Layer 3 of a small transformer language model trained on English Wikipedia (12 layers, counted from 0, width 128). Numbers have three digits each and are written without spaces.
In attention head 0, each number of a token's query is one row of weights dot the token's vector x. The head spreads its attention over the tokens so far by the softmax of query dot key.

Query weights of the head. A number n stands for (n - 500) times 0.0019.
q0: 279607491475585758300265484303400500469637590713798361557494469214530573601320488402786395577646640413747556535438384500449487411355337483639565303862499492607341520704726519225618210363416624603379455537728190381499488461356569572204455473572455594259238269609711645512252694731653399353611598192336433594393401534725559550480432332491477533489569663685821567561624644474737562623380
q1: 533606566580564555541654593659417422773606216565188369019441591618204366659421259481479503350413424448440726563419418580511376378747557534507567465318396289629430650429520684496480831540487476421610534458369602555567478610400569346431749581483348557578677508393714495598395302294372762525355613408580540510278340519516292433516626412349512529336457613547432470375424460653545462171864
q2: 516357495452580634516257315283500399365603474502551532536508535498538593402345648405704474676536537587467567562544620489465560677348417690452428456548287581597447560666422516366579459216454435526434759552547495563713685737458388474322629408450368524485436395678472458778406569639593212254497304490480404458450309509731612307643479550467696494518545387371424311504513562410559410398430
q3: 575434478324476723533775383542428425607585482474402333433558501467593561644537600252538411468515699407458436287601636554485670520572510744431544641558450461274502544525595485643741570493344366458266543502513623392454530775569486567553511402490639417595353688387580461359630547468415565404493443429447306575430202624556481422424450516487532567404513472677292561524505465677334553506517
q4: 453563595472444712388607446382418523620296398750578366399590689497551615470301602563618536426499416470590663451417482496624433416454471533508560578455608432533470547637635465574477478416551501437415353528376356600434465393416688666128415507501317366282388490557633504427479605609706453426677446440352485476294474429600669347475589359486384438331480578548729502435566436556452548457557
q5: 602563393626351551577244539365706402615545586575675393484411377495370543534704671545521342798373466573491667576462468721461377642495528404369745445588553337676423470554396534580543365579451573527660449375675536608471650420276637427445560450507423617505336690481480504572590312338437562615348423462533671587372546526478461391267309275542337763549725507413602275452449502291581676376500
q6: 418452328426615481551395433679654418533790446574321340605231601505374397618410457679409683494682540397427385675631600366490527440534457451349312624547469511458427473347391666435548417615444367451497583619465389459575386603393275597617371468400610535669341396323371605761434406579585364403504546473561556559454580385530397351494603507579586488536604488440812481447465279618431510458301
q7: 497381487626557519552564511654269581532527475489314634464392489369512466633569512556490373652415430492520452329447426432369384507591521646279384348508451436425417354460489442548430550571429268556391588472448590551563440442684566441522381342303508376512437489446544305404537634411488571552638483465638505495439366544478416337452362478485585482525398620338361486404480324625622405626540
q8: 583403632402547289424629476629556451521474588490493509453663684546347301316579262643502615595546445355419499596463488540511591598422470406473670568470515430551416633467407513584761388631455417542337588446477526432562429685400535451504515445464402728642634634419602580596363330511389611450518517567552363654654489715442638422517282404549549499488403547350602440417519637569630417398717
q9: 550402582653440577505535379365406659472630600415327420353400524447593619686649231729519429586624584520588494315659506327525325601362677562404691181767606634297565636345596495389632651581544506580379614555627527559400488329539703529561726445480617351467366508503637565426546668488462362501728362436379724364528350324390644435478297405631529438420503529361578434556598627679479385326296
q10: 519540452485582460526487531520389452427590303428577507455337458568602752398378541525530384623570415420425559242520525272506683533464523561553395552464629357545674467601495611587439497493551416394601526286585545587870586453501475562440551302586505249557472677600538687431426505369544531709731526586473398534613375637526392256525495567590449409494683382473270364416542402571522554524632
q11: 643436356601407376513391377549386295308496397487409567639489336485266466225649268635264363440615519470712545396588269539349609396585506639527486233578382398628425475693585479688503370582422662440452538575518644607570322705373403383498544304470388557435427419402517682511698343469492496409889365589398566346681661662443617663340681622576445616586368475425546475345436321430383468469317
q12: 492642269437724543562530411603551384727537550778607649590733489453505346682600397394456540707264448431508343669613357536712730638452357547472541693639563775596548468420558424471775462439418497354408691450515709633551576415767382470477441303467601355218270470340530277667529544087423569328495554490557496565457379489570510538459344414562527502320540446688659548358437435542582477403555
q13: 633512539519476490656381563348621444511477350557429507650573615252394425656486392438579452629533419579484579550599443758537586410286472439486470514483527634554582592562550682495501575508509574587551597492456384559568706634612510453626403378389359514446545584542540540555587395567383601544365200436551559400427537222453417564459693625416395383409456495603200404598475440453650521334669
q14: 510423603444594517321446373481448623451742405636554329340349788393404437656411619508561524552581342252394553222316606557345427559420638843711417638547363464417376559371501235291282497208494481490561476563616825416417492614269284415392640368375404513539453393545428433583436536523284633380686521231499305561610639565442406513563542548611441366554767535388385552434561541466487391696357
q15: 624517273279488561414669456732432643599806541458443319508561430382412434554460526523653592314655477536422508585487544864690472642579465206603432431490480423358637547646503452344661454384436507703281411594687668477485591536582415650422424519639471496341494572429386660395311442485677441540585612621469414517589563482626475452404503730296388317516428364704467449425664621301322343403212
q16: 508575318463453301427712344443571407539417608573442455550531569539301607364340494679516413492281634505450558554576473385522516348534432573483469598586415619514386560384381590454542442359483616290547198448361352531362431417476725628357536520600560637399412405802594527624369829560507599637331376325356466470547465598530529579673652647523623391448346773381556503446384504675573765716557
q17: 629446497773560422394489358428637513541445474476415323484490408448422441283554499542545710346417394506591490447618429385590513488647190309685365419537521391433405602198464350580642514402648558582451544588443438475567451564451692618438382403576476397477489564547363475483587482788497438457487427588623439671429500708545618544272601458651767304407439601692502398429290580635478464663590
q18: 452594489395680430349536705400558310584533518670505626360643675655518710623522364663552483668461670446440566492448434788406487396602403544420495617552664472387407243792455427516619352311687394546411406380327313550506580452363499635497367643511442837321546636675641402457450373465553472383847339493635716306352653495485565557290513498372469369414447539473602486678490689584476593405516
q19: 497536577181668691503444480759486406490220308475657575620636520492526612274468633475579375441239731485429631677416449456760473594188400660492353695650407490359564728628569538445332602490360660403578618695370522440547484271348625510482470428622506449520499341564508595399499810380674356362558525251435331580580347458493409657227354508496299540502464743720505616395494337483640572527354
q20: 510581672235668429559648632555455384552778484566499350342319241477520594396496571696540433590717396485740414516378392539614380726742516606539192544577658386233370457411452538743549535509512611642495569550637428572474624544292423483447481647582550530424510370681593557311670212469582471467345414409521453394519459424700406579465683601464545673459288529575732390482461507668467598405515
q21: 438628229792524477447593348762521610467421562589283557553563214478456573642301560632606367303699405541415509252497456480456611560373516496443300438460567471463645334681472575443460530456467289588413624575594381516458418519551515656450593517416621518370699536545450628670464519332409502596588571437554529678473309283476806889442563447543451334500633476738480529225684682512634316434628
q22: 379498391516490378587659392469599363557564348336443518403511457436553482651412748597510462512324681423618526235413501535505515557901394494581517705571479566646509637554384485715633565701334583397523327712544742443513568627304492483363459590264635419456411297410476572589463578408336563587501560613490634469341437577524676307492337378436506516382576699475454661721458640523571460559467
q23: 496584451396549188718602477823645315650515510648366495545378762563479518663550486420359622497524340539761374455548542507299520389399675555496329427576572696649431550340283506413462563606608486498762465496455626586608640423398471559373372384552553531467448714679233603431669580503450507575481464381709645426360559354400468677442523304485442550449438405522520346558286583235681487490277
q24: 389338680535509540625645349386483274480655171531520429415409562540513560346388450489508428510410452537617609447414412460517622279561502585484341538600590487591568745659595183567473798369455468579711462617547647681439725481497589628532473389475529536495713588515150345477594181525444659506548468475407436212463614471516550470652421347447475437496403528713518567737773422461345411595651
q25: 555446568514423229458373381423473210402483596282435419574424235555627433387673355441412177479597357481312428637567572353386276530414509736729567476651858520487468566414589455503461735589658338440442535599415585487412604568715618533554312627577416314520582480529488696485472619750522325599333387659474351403289614762318476597440330715562249401596611454519470573441326716456338645432364
q26: 613649794550410359677543511464592382703491589348523511519505576595445752238208466501532382428325393404397508483465602506518538537258279392587522509304386496317556449399620602685363635439543564595531366394448605611389326358428498524595523556478314572458331530463456534412659552550618480628440649593415270509389482504455412318484413233303460720518385386565420546530499361660476586522762
q27: 477533521529443328564526447394404472356227417643512458248573419625364416140520625488674631545501619545656404467315484458514505808588633533353529475535525646481381587343617578268467704418596489487179640537650579342462868631521502525425461165468382597591354462347518649465520571509498315393348736338637478487514319533547660650620675467585594478416425411460415550510543422512535743567481
q28: 525558605547420538378529387302470173384560592563480576429544743618590444350498553606529418414530608506389722514638476507683438499763735292478372397576659508407285206587514498523467699773589467429512656550429428257540597420484444420566693339579345523500578663432466631673378604284466432424368609464497645512554544411659451060547526470608609347641445299591307600452433474419500381386608
q29: 461336518533555528590505737438345639243627650594564478572222487326501509310474546579482422400352436576600490433695500494450296513331498651464488535550653716608329590433449378440567519479628567530576441444519681696300435287526670464507531365443339294537399452388410592418663503406468519434559346505425532594456563441441303503434293602682646279407439575351442497634503610564521434447315
q30: 338422495288509646538656258546602363524806287450619514404620512627445397517631434804475640403595245622501640288344538560578527453327378450460613506490623591416473466506429464619462575519516345568423453523626387671648553623317478357518276578327750427400583588628504594663601413534533389289755405525367446430470557470323444301416630601521518539431698527527480273565422411350630481491566
q31: 279441590632483567621718645743431300517410359450623425610498488329469635308598572371423484714555396323437566559695575409247695449534595708487533648486557544227466729340547407654393677464619583463491343604582369778498414608572560208606422566488718408490415442461501579595475465684520424551337511579437413667552494411621233593363583587239586375589605592608382375356478633468497466559484
q32: 493434465668487609736566359487551586452560544411243440493386425472470341426512503597490557534503623515443454672410328214443404624564385419598508529573683703268459525394469566537473804376510432540546539533423761596545364579511309396592465478331385352638632427393437424487411420262472478505439355622626456706465499396433469492616500670526458464461514363367313442576370552453280385555448
q33: 604254440605692489670692523582643620461509315200473598700542528427467470319646444612443548547446241525302526348432643468414441734540534505463417441363757512498429459738359686657392701621514355669548567418500564554559560566600725656455490586521442593638449666407417537552527411453450520584410289717527442441535428435465467344417479496389490273370500437448258491472410664507438549466415
q34: 548501600545531336360544382510731593369624593321531443436485443683396509539564437516386416585432430650439641468519389516442562473474680340398356420562612590401415562389373792531633576489615477638428559301488516586531384434377384495677475391311392431551452563364502562614573419432400531566553525641735436476474463560307547460359452464541469517455539478371377415571551317609449412792688
q35: 388567491526410580404429543755516535216644548467340427239342504492313395640545498449656555483582572422765672648339558691318469445493222690595493522668229345605408421412399463491539489437339704483336470246511417515473451371295438551388561503541434631419441480580544667316467668662685340324504977364478496485593340689324458366559581594475483329417413545685486369556722459526476679616619
q36: 493730555510671440380478520490342682525433618570710345376586477437329467497601434460362573354653577472551559538581379563428369407542648670419615297485514503697392480563567569481512545429509430605524589453504437430656437457375419473440773464626427394375361548527455587489403302521518372582599416512530508647414670641391517644447516495471521530458513535603577570481487503507530402468508
q37: 393535501691393443677422386506306662619588521413355637467661329662525449385495202389293565425441395688632448437563548241368536216545339466325404490578570494495447422429441696246200628576602508514439504553415601408487225390322707231780465506309373549710420443550411727464366686515438544474503454536484428531446615395403572401510719454130413604391544376363501468621600642434668556752513
q38: 367476471565401622376488456657522469431251522418714511610637356395454451446387518357429474302510374405583476538597453416550528542765627396548529463612508481445619639473506509711251539356692673434445423332241599620381464706570355574222553562582519464672674398562467399565732389472424588489525419492588416634627441526704359471326353486493399445260737537481530602602569556469447448600467
q39: 438546505454678518297582422489545512626558623639710306454620511546624363407574469609382310502559590332639815373639409427386684539430551649263364482269518483225520481547365536698561427543312363539466399697459479284554317558243549528402438469517512238425296488439457705526466400339661338539593406489428508511582326588308541420394368532560421505757464465675704539413534564481611544600520
q40: 557450474444545470485489255492491419460509294484446538678550821498534402424366654594306409514709509539519444657527443588566407538668341356491631362496453500435695621497615532306630456382498654350455529332611576332325593544407517504485544520550497671576445512522478576606520406568625581448598461505389463377534506544606584442542289566488472708539560490438499475431630537603570701243473
q41: 544584325375284432539596351393318675438467311380549333473512562527281334435599608453475431320518425357679346551478502701572282391706645547677521508633632401453396338370424301630487525570529663740788616488591587443325525393696478181656762648445451362624464547338282726482410490451388481506382478559479617422522476433316500476554499595560591499404625713487571541448338662614425636427301
q42: 414547487517328489581483285551575778481829614549352594516557440508363437488419471540754650334602634692238649443474502598715435585466577696761576611729509627394650683402506585535559562601413656449518503685366535573277480446284598628551351609473351446425479567619540511440522475433472361500341388451470512384425473557657701558580611707576456395451493633593573499506438420589440538314334
q43: 537550312549457597430585476743611346241577639497624325700340373480534543373659498291531372502586453432301579553395475418339453514570453583353590640549515605322773552643695244440695523566459780462543571597422514410473418514578769578639491548464475534331604380570617509382553677621496568864609658385461429725407323330717349483591255447578391514678441473614538767522524359325340573590517
q44: 804350536604303537320340517302474522462531527634515446713603551704705420383401574719502555780537547589696412554367509545422654559233492443427441527682558373462571590654452551778559332410492475614450473594606512614469450524508465455413598580727375463541465621481483423617150650598627558330614552631479388588306460733460586558509326703531399323518323340436547400326566428428668349538478
q45: 639452272353526715590586424349316480575483574624551353297597564556558361652425465382529437651414664555537698435360494572413687557381472572390479565511511512586533536367630475493765485517511438416683276480444558543439547481349495402495423854448413412516500579570609407515490467611543514253373235552346505548336472645359333639438456371431503480684267543561648551486522510427505318623508
q46: 560581481592422459481670481698583624467462386458453664495270428462431418617615618573432254545519487528260483360407422212408521552536531394712415396460465667421562636413321587366680450497512364576463573402373404554582483561457418288491388530538343681499588343383654286456388508312613447431527442446503303617642656565518568360613716157473242446345355651450442607570486589472488487569577
q47: 467347639322390601549611323155480713499328454604660367671608562464634668485370550633393429322541427490487330484699551449370485646483591461547604584670630370708597348531641624611596641565415331582392470577500388485622450567688567475358593390459409346422451458642523581370620709463524438569582520645435556479762431280549562382480651433337177437576285347636730333451522645359605406773498
q48: 421401700573345515640664514525337399607420464538202749567755521560493582406293489563471604642611466605568696674490547467817489596351417543434581545525539522492543465306465724422639547517507476394561434630722433578382311583392835478445508553642465294355553380429556581620453673548515567524539593370552592444557508563486471467596510553526529549542527458429617591530593389405633474596631
q49: 385387586373520361698554653591451394479414644441465796284522313671482564437550349466480607519536553511540586627547255517427285698473474635745391552575419389559720639481466373323725502594604506387512513490281473602568488576635479390654564346478556626557516821672590570691493380233163443541499478597599425582456409317525645630659619476408430454467668266323392584686430519540611495519639
q50: 597596587556649489568638434497458486435454613510576377409317501526522292572318422385450455567596285467424530495599412497402599206477481427357282605485394664400544441451680582544324534322547591366409315618584465629486550725613678533735327681554482530695538507532677517585499299653375630523503406471654545416486414563689304349630525655566523448564518430378443476487459436523477472545385
q51: 581296452466516365373432540763446425557719461368394529474669369448338567641572449413442349682486623388497327560299471489470577400388602317438472487503525489636494391512578688640579586537540378504486617405419679547501552395334426440477475394436367259493625568480312591496607672373263532618286460564444545546778396778317630648551539649533586531467488511421333296352461639364612484504495
q52: 607460612322537452578647366421545430752482513572689379605489584389470638685284444387392275498319662333423402723405481340495422405411421605825467567473487372607477253454490409437389425468453411315456439535468551535672390798491451415492622643543353579553409628361579413246525442453336413453359434709109673514755653492691505526386448556827477513534585355590596667293563486380676514424607
q53: 500671647430595486663518533336674376458460481593483718690237461631728446475560595478619529550549537590634392495447378506515421506674558233495486600520550403393384559334620453385595329558463266374494495496562594240266222625535631618618641507442550239796290466581492346146600558515328491379506694548529670515565454451578394285401442495557327546530403481486456407638415480624549357689503
q54: 450521416406584467305662466561642395242374508206481425501577476549391450392541496463329391568370507474557533804449470381489453497293636489208452459672689461383546647366570354643356483314554577482486519373543488505644500350204718435417647444490442417505734471412467319520551594540520586484615671821630692447383436477444341406359281396373365590294417436464594543554504635417500436566659
q55: 225497481455430605537680404528331538432280806555625330590517454451536372673468397302444624651600535416536564542500475391420447421668463498302540368584239596319440279613386604530704396627408498461561563388619531447471620409279590510449474767607336455257370520295634743453448579484552425512559481465483448542446293481408427277640441586456194423355540314556771551566405395630540806498589
q56: 455576742609393309611451395531342602598446648635241307649464481576670470536428428646452593306519507470508706690621709434385414438318557606316542441415274462649608382587583609518606658402309260407295655724446545439694463366634330392361458677685725320310517786375631469722527462412680704366227506578606631721553532572539405606343594619696463390525296606551549451509723471437475618343547
q57: 432350626484615556443379343460566422422481632641399273439440443502581535782483639265354418422569543513361543569413463726435451380520442585465354586330432616495594539531507406339543587512435470496440763670587533552437468557368453346521613425310519469402480502572558601603672706455499433377497465539477344316427547600492295408331531644620541350593480529348509301526328602357441438511656
q58: 520644508293486529384545583372333480296467521505411355654414522369567654606604285346586545461520374526557585515557342484642398403551672537656374497578488555932605438485324460473634467543519417518604481515473500543400383447558424536378463396584612506395639445495400483577374683697326470504627405403572591552304276666735499225412767578498408623681286488473296466297598303580280596545430
q59: 572551675494415650549642471524511481529621435558338595596437573608677554664332354511493426395474380470480581431747461468513600565510553536517370426455674278737380638622682586784534494456543677425445641438597332411233597453458526618733398503194577532675315316405680568393458327532423473521380407672470309715695513389815477679607469696411429730255405559469406225349409483626535416507484
q60: 664635343458611474546474486455767441343376613614588584680423658567347757539414646554355427691392462512532538716643660537623340243532657440303414484536418387511527557477559434486411485504413394684355501508622231418432570494378502457483428362571640511532346400528423778592511611761449434101470503484347509507567602492460556573530581414553476570725595353589462348654415399513560437363676
q61: 480488425497581432498595457617505532490589377608655728514647299680452403619475423422329372425512664669642548641761468627568358688601323380481588516447279492374594788547316592549404585410480806611517484514420497533477547719608684440301448553539712390465446604585264619524475332621537603428672511468413617464703700521450401358377505371660273672247409486597308435481377460523368356479649
q62: 525373511263644547513678384420608744448647686440380439439473469639406372606630315466423496657593434423646341474356654344494522393645512477529551815548535573583502532305619534535322815535366424742433609581357660447580715344475463539525812610518577614704619497354720782381359673175404586210208566218798370673595748503325574471417391437530514357419706425324490514512383460479554497470526
q63: 471457339367566523458530699554541385394544525526736387568547387509754324458474449501345268619649378490501507500568561507429399577538659516664561539301492450553485507691698403519580577492064518504345481623633589401282405419663375316547526505520420484491619497647592235504220436654666455610410593478368689500510332496621460654579480551605606595308535433562453383411572310397354889283609

Each question shows a short text with each token's key, already scaled and adjusted for position as the last token sees it. A number n stands for (n - 500) times 0.002.

Then comes the last token's vector x. A number n stands for (n - 500) times 0.0053.

0 "ing": 559585622529431414445595523453563576497541570610650234360339676549411423452570508323515424516538392524546423370507554624592514630600440686509364491531472307469343756396489496553579428509666467
1 " for": 578570520517447426386466527531614487571553514582637357228253682495380518482573517524505457498493541585580379415438426614619620680540359770387386547548448426522399642313451452596551415503716493
2 " m": 502526493578556486470429417413562547531518492566617407290285650496400536442596507494488561531551605643501480392451443597650517628586400637389461503502371326452481578317442548628512529483582487
3 "ov": 456259443611719432412492223441621520530717677620549278373258691435468593469514380411523580612546710450497390379345462636600566538476381729434581385411482383462457682266616612618490396503623453
4 "em": 406473459582673487515523426337589399546458577591498382332251530561486522425489563447461422570488524454464575390492629665605472486575328678554413439505451396389395599283536436542414386533618492
5 "ent": 411466408630631450457600479466630549671502449651519419386292631563443495378525452431572567503580446467487526613436529630590427543634396578507414548603306274441446674307536415613507369466496436
6 " b": 580466527560693529478399389397591408546567503593590323338253644447413519519584592461495568571575456420500521517433482547584481633536460663422469484433384376501450549340459520581535462456545449
7 "et": 586652532532642514439499286388606466505571567491549399358376596540462527551622532383499499559619512451414516520424423613486500512547480695412454516359442400498383603244475596538605485511628455
x: 529512462419554463527519606425367449445444570659450486542387429457558285359426494293487675571393694585425520567504443411413510583605564452382566483556405563457512590547432518318499518521469499651750280430595566447337397605402336476530535508385445461498341495405506621493447588479642458498302592505489445451643523526507617546405554468644606529403472454674571593331543509599364535365519
Which token does the last token look at most, and with what share of its attention? 1 " for", with about 40%

0 "e": 556609544514475359442491490495489554551630412600661332499269707420464560432596492408487538440492446596565431392358456509686499560579428529572430447486342276399368609238455498462513535526601505
1 "as": 549496470575512446371488419539535620558614425602596413424274690510439551522677482432492627447474470618641516335373608512669461626598368559505453523512342331411397645312532581512556483512588472
2 " c": 469523469594514510429426432433548548540519437542637383334307687523387567550628548436518593524573629549558470377453515567678507605597431640346401432458400311479483581325479511600525454463632476
3 "or": 429350425673546487426461366478669519612542523567601390311233648418419440556525553540591557456599531511495482314514459514577539525558380729481474468584366389491382479287566588574585393540749435
4 "p": 425369464594668468453484451413615523517456418630606404242205637581433415427545459461496483567436472547505512419451390576517461561577528672481499531490398432422329574391542507610558404521614473
5 "us": 425490482626656516364514322478649372610499599666647396335365721583395486454492476404497562638582448416520499473435377597532507629601466606471427511453458320399448694289411520529608426501610443
6 " re": 575564452551670544473376329432475586530554457602579396397196633472372470494571493327399519501603459316474604504461404526599482623498492741442445451450340352501447579246549527505576442506660480
7 "l": 560498533505791607431488305516576454524621504585640362291315699488472536543525548533496534631548500324453506448518417585537372640560500715504481583421402357427415636338495625552546509445723332
x: 504471411501539426682573482527517496437562613497455574622586396568642395357546400270536559559529542494531520436494696309416367507568404669482546555611339477585358489495460489317497370347505494472569261251643573535439557381392664528467578600406479423475368566336406618410507462400495386600480495451459373380457551363536582621476640569549535518453539473774433589500454350508535565351486
Which token does the last token look at most, and with what share of its attention? 2 " c", with about 30%

0 "ist": 583484647438533346401629421422529468488583442589558340419196637509457419447584419453660488578564363469625377330555530641620556580622307580467395428459451296398525648409497513559535545510672516
1 " b": 551564469479505456482456449387638392523579514584597347357272630445418545540572567455490574582559580538495425335482533595628514599554444661413469485423397378515457526367438539575532460471539433
2 "el": 534454364427569455389507427494540511524677486486537435364348591455337536620587461540495475585611560621599454361417483634674536565510341696426413546424393413433308605295425526457560527453658392
3 "ie": 409442457504586392323543409551595399472603517428757296341314661387428471493602590433613475498475572572559365277452419693628422618548466704561382545468490417481377594299416524483494444396713406
4 "v": 425397396627610490502578365428490491531541475506627353353274672461391633372508351437408555429442509499476431447462476678598548566535448762455465462519445388378428612350548620582519373446737397
5 "ers": 368475401491694389492522378477483591537568551579513378388325667567399526509520449474580495502494395360381558474423472638631440576558421624552395518476388335398396625242539517635633476520637366
6 " m": 569467499542622547515416391421513516555511481556614430303322630487400518478580526493488557518560446343496574499473448556607464633610430648385458528465371311460498531317454564600548519478612470
7 "ade": 737654481602603655568428337372681635573593536558621318176292762373382445427443537402455515568500414285469593589382379657630537619651293705441470489433469391426536694298468533668687416534688425
x: 435545257507473477677469496519617514487467516607360546545597504459315546479645479441421565395491511540470572403509629520507441552473654638494625490465560664605621492494525515472556582285509340585760201264663446466434532506331422604547539584552396461599462473459466628404543525534652386486393461497375158237546526572536500588425479478633544476451485550725516604537567437455491432422577
Which two tokens does the last token look at most, in order? 2 "el", 6 " m"

0 " of": 568543594466408461388533527513620481505547577466669316311203693500381581499496479396539519559502496481630495462410464603658624612546367761432371573497404328543371636327438449544534445466691409
1 " a": 553591523520476531307462505476555538530538473463736354334201703448396560486582545457548562574459537563637496406442396634759601665522357695399340495489427409453368580379527582544522552557628428
2 " h": 459550437504525497397481444460526495499528472512658344357223687449464617565561556404515566562548566550539464379446445585674559617555364674413412472468398377434436471348493511627517544480571450
3 "and": 465329420475656591314544289458619605522599432475662353361284621509430547437625607458533593532492593467612541294293579643691546490529379610360395558390474326388428740341572558645437554559657406
4 "g": 404473436430660461530436437432587568524498451604634286364261707443471486452548542414611478528514495505518529384403469744590521523498518648490527470423438335424336604367535444567496481495598460
5 "un": 469390490538642449399527453412518447559448513622626321333394715541443540438556541345506514556422503403515421529401436751553541654662387679487473380480455346435258552439507545550618490575696496
6 " in": 614534430560568505425395382386555538501596483511638332326254718488322513465611500395490551504553422436257505475465340601671550633570337723412372544551413358529382550293475481609567517468640430
7 " the": 505470502528559521520369444480511520495518486490694423390272707470437640485535507526523559568520523438389525459564330592606596679552317728431373601488398361423409582469453526564543527525621409
x: 450484512524462457797614303586513496467537584693303583667414424571531414445445524512487621537579569570341653470425753434443467475548628637489623551541662397482476499553468397373502322470486399452605201242473538360508550544347471400540528436558560477442393511325459584479481542499495410568517494365389553357457527332494523588332396476605636362439531554725448571482586503472483431466605
Which two tokens does the last token look at most, in order? 7 " the", 6 " in"

0 "ond": 554692597572487451480541488429584538497581477584593356310319650560399566492651513416491523608582477518563427291396583604678478602563396521442409539500379379414344735241425434504640508498601464
1 " was": 476544585535394476436473443458619571618569431479612285301259722532376561518568583402506506579548481568550407368446408666713527679498446756401364517539391408578377638333541458526550354509667391
2 " con": 491474402418537567370467431475507432608593511510648302388366697561389580524621465444549600601559556547625420312372446632637490704461472699391449520616405372509417595312465562451621523473709498
3 "v": 448395401620673508489430362373531457498603551522564351346165586402373567395529523353454563594581577563538591354491565620647539495525324742486623440569425317459476643286473508569614447580579450
4 "ic": 371418314500619348421402433416492470437494613593500465372349687470534514516541541448502526617581536356554639434356586684625480535561350704487403493490346354413428658251482486463569498637675468
5 "t": 440478428502629362520544426415581549598511502615553412295232744536435530472558400415539578454493411438439487453326447655591490570512496641547432451427394294369398635365703541642596447492753480
6 "ed": 552441383573690522452538437460602500587483528556636306307343695568459363446545499347508483529551342427496453534435459690518493679730382683547429526509470316435398763441514539606545378457603466
7 " s": 601560526518631460471398434393518406537515515571649398355277676521402534561544531477491534606593503425462541539489432486593478628567378656448442523454381307476407574364476543572556458518614460
x: 366550402522503507746657472552564362456536558720371593608436420528581435316538487429526624646500684517460609404365637465434501550475523498527535546530473457482488458438531472416490411396466382459660330289635587388440434631376389297575599487480534494424297623372520561396504508516519512643493381449429503356425503319535529587460600515574569554494597477823540652353497429592590582364446
Which two tokens does the last token look at most, in order? 1 " was", 7 " s"

0 "ed": 559618614493445450433625468513628581614541501614627278290274648559423365398551484333515521575568372465540463292468520616590540603670357702527425520505462321446373775407484526595520430506670461
1 " to": 592509557475451390388480461416520548568609489524690358320248688494475544525520527481518525485511553630633472330473510680667605647545363730497329453505437361483399672291468471562555553573634448
2 " pro": 504405426424570479324455433426582425500570527459704323307214688471420564504519511399527562476533705635571438308460511681703508635499382723397401520509366396465440632237462540557632485491668401
3 "t": 517339351554621457352442425444625556481628498464706424343167713513402547485618473419441517562607591551635470392471387691710491596520363603531472503444422287420307526348675579625573458495685454
4 "ect": 392445422508741397413547412505623469491528621516698508355297728617346527546598377558642536571604502490542468455535436678603408651571378563539415520457379284399384571329494570649520412439674356
5 " al": 485461449518682451411309348395525447510545488643627491365214739475448483603516515423542570528514418402536497426346452557642541659509423702476390454407356323382476636340479511579593528540593364
6 "l": 541350497510716563510480282524622446516593506523666391260286717507468551552467540520529547615496423408391516395413256640546412655501449755453483495496328390416314570306605599605469470374689327
7 " of": 554545518563592549501451436420581464561531599551631335308179691497367501514537440428516526562558543472363548472456397505651648597513388755455358558480400317555402605327415441585539423465684434
x: 354601300479471515727674497540495509576456563787490424634452420489586459318488490438466543434564579563391617463440559415420556490595449617445647435502539464441508542514435456394506434400496385522607216309405517318428508514461492364529525516674554429383451500439594636460441512533606403731366586420273459357471560434529554604406475543494544446435565602709485545352587478469449456212597
Which token does the last token look at most, and with what share of its attention? 7 " of", with about 40%

0 "ors": 581650523596410540418555412484539531605516536616586371349291628519342493531543462547551507517486438474526424320559498560584471634458528517557352568540371391368374565291528388572527378538689432
1 "hip": 598541517571461508487640430383482645545346530622626385323278602539501416457605393434472487520562615533601459400557534615490587478563549630547363471523476367477417557336528389606480487563675493
2 "p": 458501499617603576431513462499569538481482447604641345298169619485408425416626420477496496509493612626544388323467519562609568560646471652468505459489386351299381705437413502594561399454675412
3 "ing": 414387471592537437418536512411517562511548549580690256349416671512444392429558514327540442472585624489564474421390558646532522646658448650517372532561460283399369783429454557567557425438641420
4 " S": 332333521589623524455453443389527474518556473606604374336301661510398566490544535435510546608557484533411561410524450571572480561574407648516439530453383314490430623404469538592562434528633454
5 "e": 447426479655705705469437425451526590594619513587660405366242589393432478487457471391440567516510383327471623497358360595561449601531553729503397530364403419431399705220456450491561410612686447
6 "ong": 494558413573687636350446378420526471448639480541733329311291721518451564427613561329512485543501337376438537481365471643607454652590425660470458513453384326356395671249468504535498454521672396
7 "j": 575528509497635510468464396470622479475484556659617305403256718462336504449557565396411543552438519429490531622481444626564470585528508657516437467458397335381334553389509476516580325394561455
x: 556525454440485434807566511514552435568563452752480591488438447581702457386435535415381494551424616504489597469352639446549432540532382720406544477422491452631537423499437496271488517250547609428695345443578482433452391691486486421461459569529434572359439626297526535408498508409579431678541476492348370414444480561478572566475509423495538310537556461758623519443618420540570395452446
Which token does the last token look at most, and with what share of its attention? 7 "j", with about 40%

0 "ud": 571551531470550415561560483432600477529617550705569388360396687645369411462422467346405583610491422639533415306438575649521523553500395539524406482479446376402304634387409547499566402681596385
1 "g": 622536465516573470545566383411564574440588510652540388358315745520405452439560525399506525572532491547546514344424496703511495479435548648514454516293441335328355590357471550538565440540569437
2 "ment": 524415551649598435523603502404472522608429641625496317428348670566560428502540478462403476530617666519547342374461620696461575511602448642533392425559402385419433621416537503519546404587749452
3 ",": 417498405570530549450496408425583457487536476509669327332325694488451555476584528487501534502530569538544434397457410597672516642588388670512394503439364320530417622340485482543558454546697405
4 " and": 443466451605526511467494483356590462481525493529643359341297735466394547535548560530504505521545459499499497335460441592613573646565444662476354543481367312500360542369505448591538401526646388
5 " in": 493489320584572499394413377402581515483605507520623325306270709518344488464604459412513552490544349414337478441462376621673563647565336711414342525541397376518362552265474477606545480446663436
6 " A": 578497523486667512449407390426512496551507496516656351315234632455446525542598546471527580554522377346358583479506342565662535623520409707471352539500407395472387586318493568511517478501648430
7 "pr": 624639504535675518480476367288568535432470514444677477272230625541393477492509505348504531522571496549334524600511404682532481650531471709514397528418517236459354561359591491632456418539629337
x: 559490422543345482666614470451514417494496626653473456512543449679416469426450535451636455580407607626476501458460650324440563490442417654369522532561516544589404644603427475320543447563532435442575234268679389405280354661499362418650578637448470499469586566507538452579531542544589408520526476608431357504361381485528582550329528547517619529411579541661674527344439508499578394390471
Which token does the last token look at most, and with what share of its attention? 6 " A", with about 40%